Layer 5 of a small transformer language model trained on English Wikipedia (9 layers, counted from 0, width 96).
A neuron's activation on a vector x is GELU(weights . x + bias), where the dot is the dot product.

Input weights of the MLP neurons that the questions are about. A number n stands for (n - 128) times 0.0044.
n22 (bias -0.009): 188, 131, 103, 150, 110, 185, 143, 115, 130, 139, 105, 91, 136, 126, 118, 111, 163, 89, 167, 166, 223, 147, 162, 132, 69, 99, 114, 181, 132, 153, 52, 163, 130, 54, 148, 132, 118, 139, 122, 174, 103, 114, 100, 99, 138, 122, 148, 125, 112, 137, 170, 82, 92, 53, 120, 114, 122, 75, 118, 146, 174, 117, 165, 118, 69, 145, 99, 129, 179, 118, 204, 155, 58, 151, 114, 124, 141, 113, 137, 125, 172, 50, 201, 157, 78, 124, 152, 159, 101, 104, 55, 107, 109, 145, 167, 179
n25 (bias -0.035): 72, 148, 162, 75, 92, 173, 66, 163, 97, 181, 132, 124, 154, 131, 186, 154, 83, 128, 124, 115, 112, 166, 129, 172, 158, 173, 122, 183, 172, 143, 111, 163, 140, 112, 136, 137, 62, 91, 87, 94, 155, 139, 128, 119, 120, 131, 132, 151, 148, 96, 128, 70, 137, 119, 165, 148, 132, 54, 182, 92, 201, 166, 181, 118, 114, 107, 171, 145, 120, 155, 96, 115, 80, 123, 117, 194, 227, 112, 162, 129, 98, 155, 126, 122, 97, 133, 117, 142, 169, 178, 48, 86, 195, 74, 78, 166
n279 (bias -0.038): 128, 107, 166, 207, 136, 105, 86, 178, 66, 95, 175, 98, 107, 126, 147, 134, 109, 149, 150, 90, 156, 116, 62, 107, 154, 71, 123, 119, 166, 182, 125, 104, 195, 100, 220, 83, 152, 125, 112, 117, 129, 157, 120, 130, 133, 88, 234, 154, 122, 87, 119, 106, 145, 95, 100, 150, 121, 124, 106, 131, 160, 140, 117, 151, 142, 156, 166, 91, 179, 106, 117, 51, 130, 172, 148, 118, 148, 88, 147, 121, 179, 138, 139, 166, 129, 116, 132, 139, 16, 158, 149, 101, 100, 70, 141, 180
n281 (bias -0.030): 195, 162, 174, 160, 86, 146, 121, 163, 118, 149, 164, 124, 101, 15, 150, 69, 118, 148, 142, 141, 185, 248, 169, 120, 97, 127, 126, 75, 130, 58, 92, 169, 111, 45, 174, 144, 85, 93, 104, 141, 161, 190, 122, 87, 107, 135, 190, 182, 106, 148, 136, 97, 146, 122, 82, 98, 171, 177, 110, 143, 160, 126, 168, 113, 162, 104, 113, 139, 219, 138, 146, 167, 141, 96, 87, 117, 168, 136, 96, 137, 171, 175, 101, 164, 130, 30, 119, 130, 123, 182, 121, 71, 67, 108, 158, 115
n304 (bias -0.028): 171, 221, 143, 80, 98, 129, 85, 124, 171, 129, 127, 60, 168, 120, 89, 138, 90, 102, 79, 128, 170, 115, 138, 176, 125, 179, 61, 146, 133, 113, 129, 192, 180, 105, 115, 150, 102, 135, 112, 171, 125, 114, 99, 160, 139, 122, 104, 86, 151, 99, 132, 50, 133, 154, 81, 152, 148, 185, 68, 114, 151, 123, 156, 117, 103, 140, 118, 107, 166, 137, 78, 148, 155, 110, 135, 135, 148, 62, 173, 167, 105, 139, 162, 84, 116, 137, 159, 142, 69, 149, 132, 104, 131, 173, 126, 152

Each question shows a token from some text and the vector x that enters the MLP there. A number n stands for (n - 128) times 0.06.

" and": 124, 111, 137, 116, 136, 131, 127, 130, 129, 121, 141, 135, 122, 121, 132, 131, 148, 122, 141, 118, 132, 116, 116, 130, 131, 124, 108, 133, 133, 120, 111, 145, 130, 129, 142, 133, 107, 109, 241, 95, 125, 126, 138, 125, 126, 126, 118, 140, 145, 135, 123, 127, 128, 116, 125, 114, 117, 122, 120, 131, 132, 131, 127, 133, 141, 125, 144, 140, 124, 109, 135, 110, 123, 123, 130, 140, 118, 115, 119, 122, 131, 135, 112, 119, 137, 129, 124, 122, 133, 147, 142, 112, 107, 113, 142, 139
Which neuron fires most, and how strongly? n279, at about 1.1

" only": 137, 106, 119, 116, 134, 142, 131, 129, 124, 131, 131, 124, 127, 124, 129, 132, 125, 122, 132, 128, 126, 117, 128, 127, 135, 132, 109, 137, 128, 126, 109, 129, 134, 130, 136, 129, 135, 125, 242, 113, 137, 124, 119, 112, 135, 135, 128, 145, 125, 134, 139, 149, 137, 117, 134, 123, 125, 107, 142, 130, 142, 116, 118, 146, 144, 112, 127, 109, 124, 111, 122, 108, 131, 130, 116, 143, 100, 135, 131, 121, 120, 131, 119, 109, 126, 105, 141, 134, 131, 142, 132, 135, 117, 107, 110, 146
Which neuron lights up most? n279

" post": 137, 120, 120, 149, 139, 139, 111, 136, 112, 140, 137, 140, 120, 133, 124, 139, 139, 121, 124, 145, 96, 114, 123, 117, 130, 131, 108, 127, 136, 120, 141, 121, 104, 131, 145, 130, 129, 114, 227, 110, 135, 144, 131, 137, 133, 121, 97, 146, 135, 137, 135, 132, 137, 115, 114, 132, 122, 137, 118, 123, 133, 133, 131, 137, 139, 125, 141, 113, 103, 133, 117, 119, 107, 126, 139, 160, 112, 125, 113, 135, 102, 121, 130, 96, 125, 136, 130, 143, 140, 129, 113, 119, 135, 121, 111, 121
Which neuron lights up most? n25

" any": 126, 96, 136, 125, 128, 127, 123, 131, 135, 129, 131, 138, 127, 116, 110, 127, 119, 121, 125, 139, 118, 128, 122, 124, 129, 144, 99, 144, 147, 127, 105, 131, 134, 119, 126, 127, 125, 120, 228, 113, 141, 115, 116, 133, 135, 125, 130, 137, 114, 115, 135, 155, 144, 124, 128, 107, 122, 134, 149, 137, 137, 156, 140, 142, 144, 116, 118, 118, 138, 115, 118, 139, 126, 124, 108, 132, 125, 147, 116, 114, 119, 138, 116, 121, 126, 144, 132, 112, 124, 141, 138, 133, 110, 105, 93, 145
Which two neurons fire most, strongest first? n25, n281

"\n": 130, 114, 145, 137, 139, 121, 135, 136, 115, 135, 129, 141, 126, 134, 127, 121, 152, 126, 133, 138, 127, 125, 114, 135, 106, 120, 104, 136, 97, 128, 139, 130, 123, 106, 145, 122, 122, 118, 237, 121, 114, 119, 134, 144, 126, 116, 116, 121, 134, 140, 136, 133, 146, 116, 138, 117, 124, 107, 131, 138, 122, 131, 130, 130, 133, 130, 129, 136, 137, 117, 136, 123, 137, 125, 126, 136, 117, 103, 115, 138, 125, 112, 115, 126, 119, 122, 141, 112, 150, 120, 118, 130, 114, 127, 131, 133
Which neuron lights up most? n22

" belie": 131, 134, 121, 134, 119, 124, 156, 134, 120, 129, 125, 131, 111, 117, 125, 117, 157, 108, 133, 123, 133, 124, 124, 143, 116, 105, 104, 125, 101, 118, 110, 139, 131, 121, 133, 145, 117, 113, 222, 129, 158, 87, 137, 132, 133, 120, 124, 157, 120, 142, 137, 127, 130, 128, 121, 112, 117, 112, 131, 132, 131, 121, 145, 140, 127, 130, 141, 134, 150, 133, 138, 132, 136, 122, 130, 145, 115, 118, 125, 105, 114, 140, 107, 115, 147, 133, 132, 135, 123, 129, 129, 116, 137, 124, 103, 124
Which neuron fires most, and how strongly? n281, at about 1.1

",": 129, 103, 138, 123, 125, 116, 145, 126, 142, 140, 126, 137, 148, 129, 144, 130, 150, 124, 142, 126, 132, 133, 119, 132, 106, 122, 108, 138, 132, 120, 127, 121, 124, 124, 136, 137, 125, 124, 238, 99, 137, 131, 130, 137, 134, 132, 125, 135, 144, 135, 134, 134, 120, 113, 119, 121, 123, 104, 110, 138, 113, 120, 130, 131, 132, 124, 148, 148, 115, 113, 143, 120, 126, 139, 127, 139, 107, 120, 117, 121, 124, 102, 130, 118, 125, 123, 120, 124, 143, 124, 131, 115, 112, 122, 123, 110
Which neuron fires most, and how strongly? n22, at about 0.62

" There": 137, 125, 133, 137, 150, 139, 138, 161, 147, 114, 123, 117, 133, 120, 130, 111, 143, 138, 136, 137, 130, 144, 123, 137, 122, 123, 107, 123, 145, 106, 114, 123, 129, 125, 126, 136, 122, 116, 229, 111, 159, 108, 122, 130, 116, 122, 117, 132, 125, 130, 110, 120, 122, 130, 102, 108, 123, 141, 157, 129, 129, 145, 128, 122, 115, 127, 138, 138, 131, 123, 132, 138, 112, 112, 111, 111, 128, 129, 111, 136, 126, 132, 104, 139, 118, 130, 142, 122, 129, 131, 133, 105, 134, 117, 106, 138
Which neuron lights up most? n281

".": 127, 123, 130, 124, 135, 123, 146, 138, 139, 123, 120, 125, 105, 147, 123, 138, 150, 107, 118, 138, 138, 123, 125, 125, 127, 110, 111, 131, 124, 112, 133, 122, 122, 118, 142, 143, 120, 116, 233, 110, 140, 117, 139, 113, 125, 116, 103, 135, 118, 130, 141, 148, 127, 138, 131, 109, 120, 142, 130, 122, 123, 135, 133, 139, 132, 130, 123, 112, 127, 115, 136, 116, 134, 147, 130, 114, 122, 107, 123, 143, 147, 128, 111, 152, 124, 130, 123, 135, 121, 124, 139, 117, 132, 123, 88, 142
Which neuron lights up most? n279

"uation": 129, 140, 148, 125, 116, 133, 141, 116, 140, 133, 124, 118, 123, 145, 136, 137, 139, 128, 119, 143, 114, 131, 102, 119, 125, 135, 102, 130, 115, 105, 147, 123, 135, 135, 140, 136, 126, 108, 214, 105, 141, 116, 119, 171, 137, 109, 113, 130, 132, 123, 109, 128, 139, 125, 127, 101, 128, 118, 113, 135, 124, 121, 132, 109, 141, 144, 128, 140, 113, 130, 132, 125, 126, 132, 130, 142, 113, 152, 140, 132, 105, 100, 110, 116, 112, 121, 149, 141, 138, 132, 150, 108, 123, 131, 150, 100
Which neuron lights up most? n304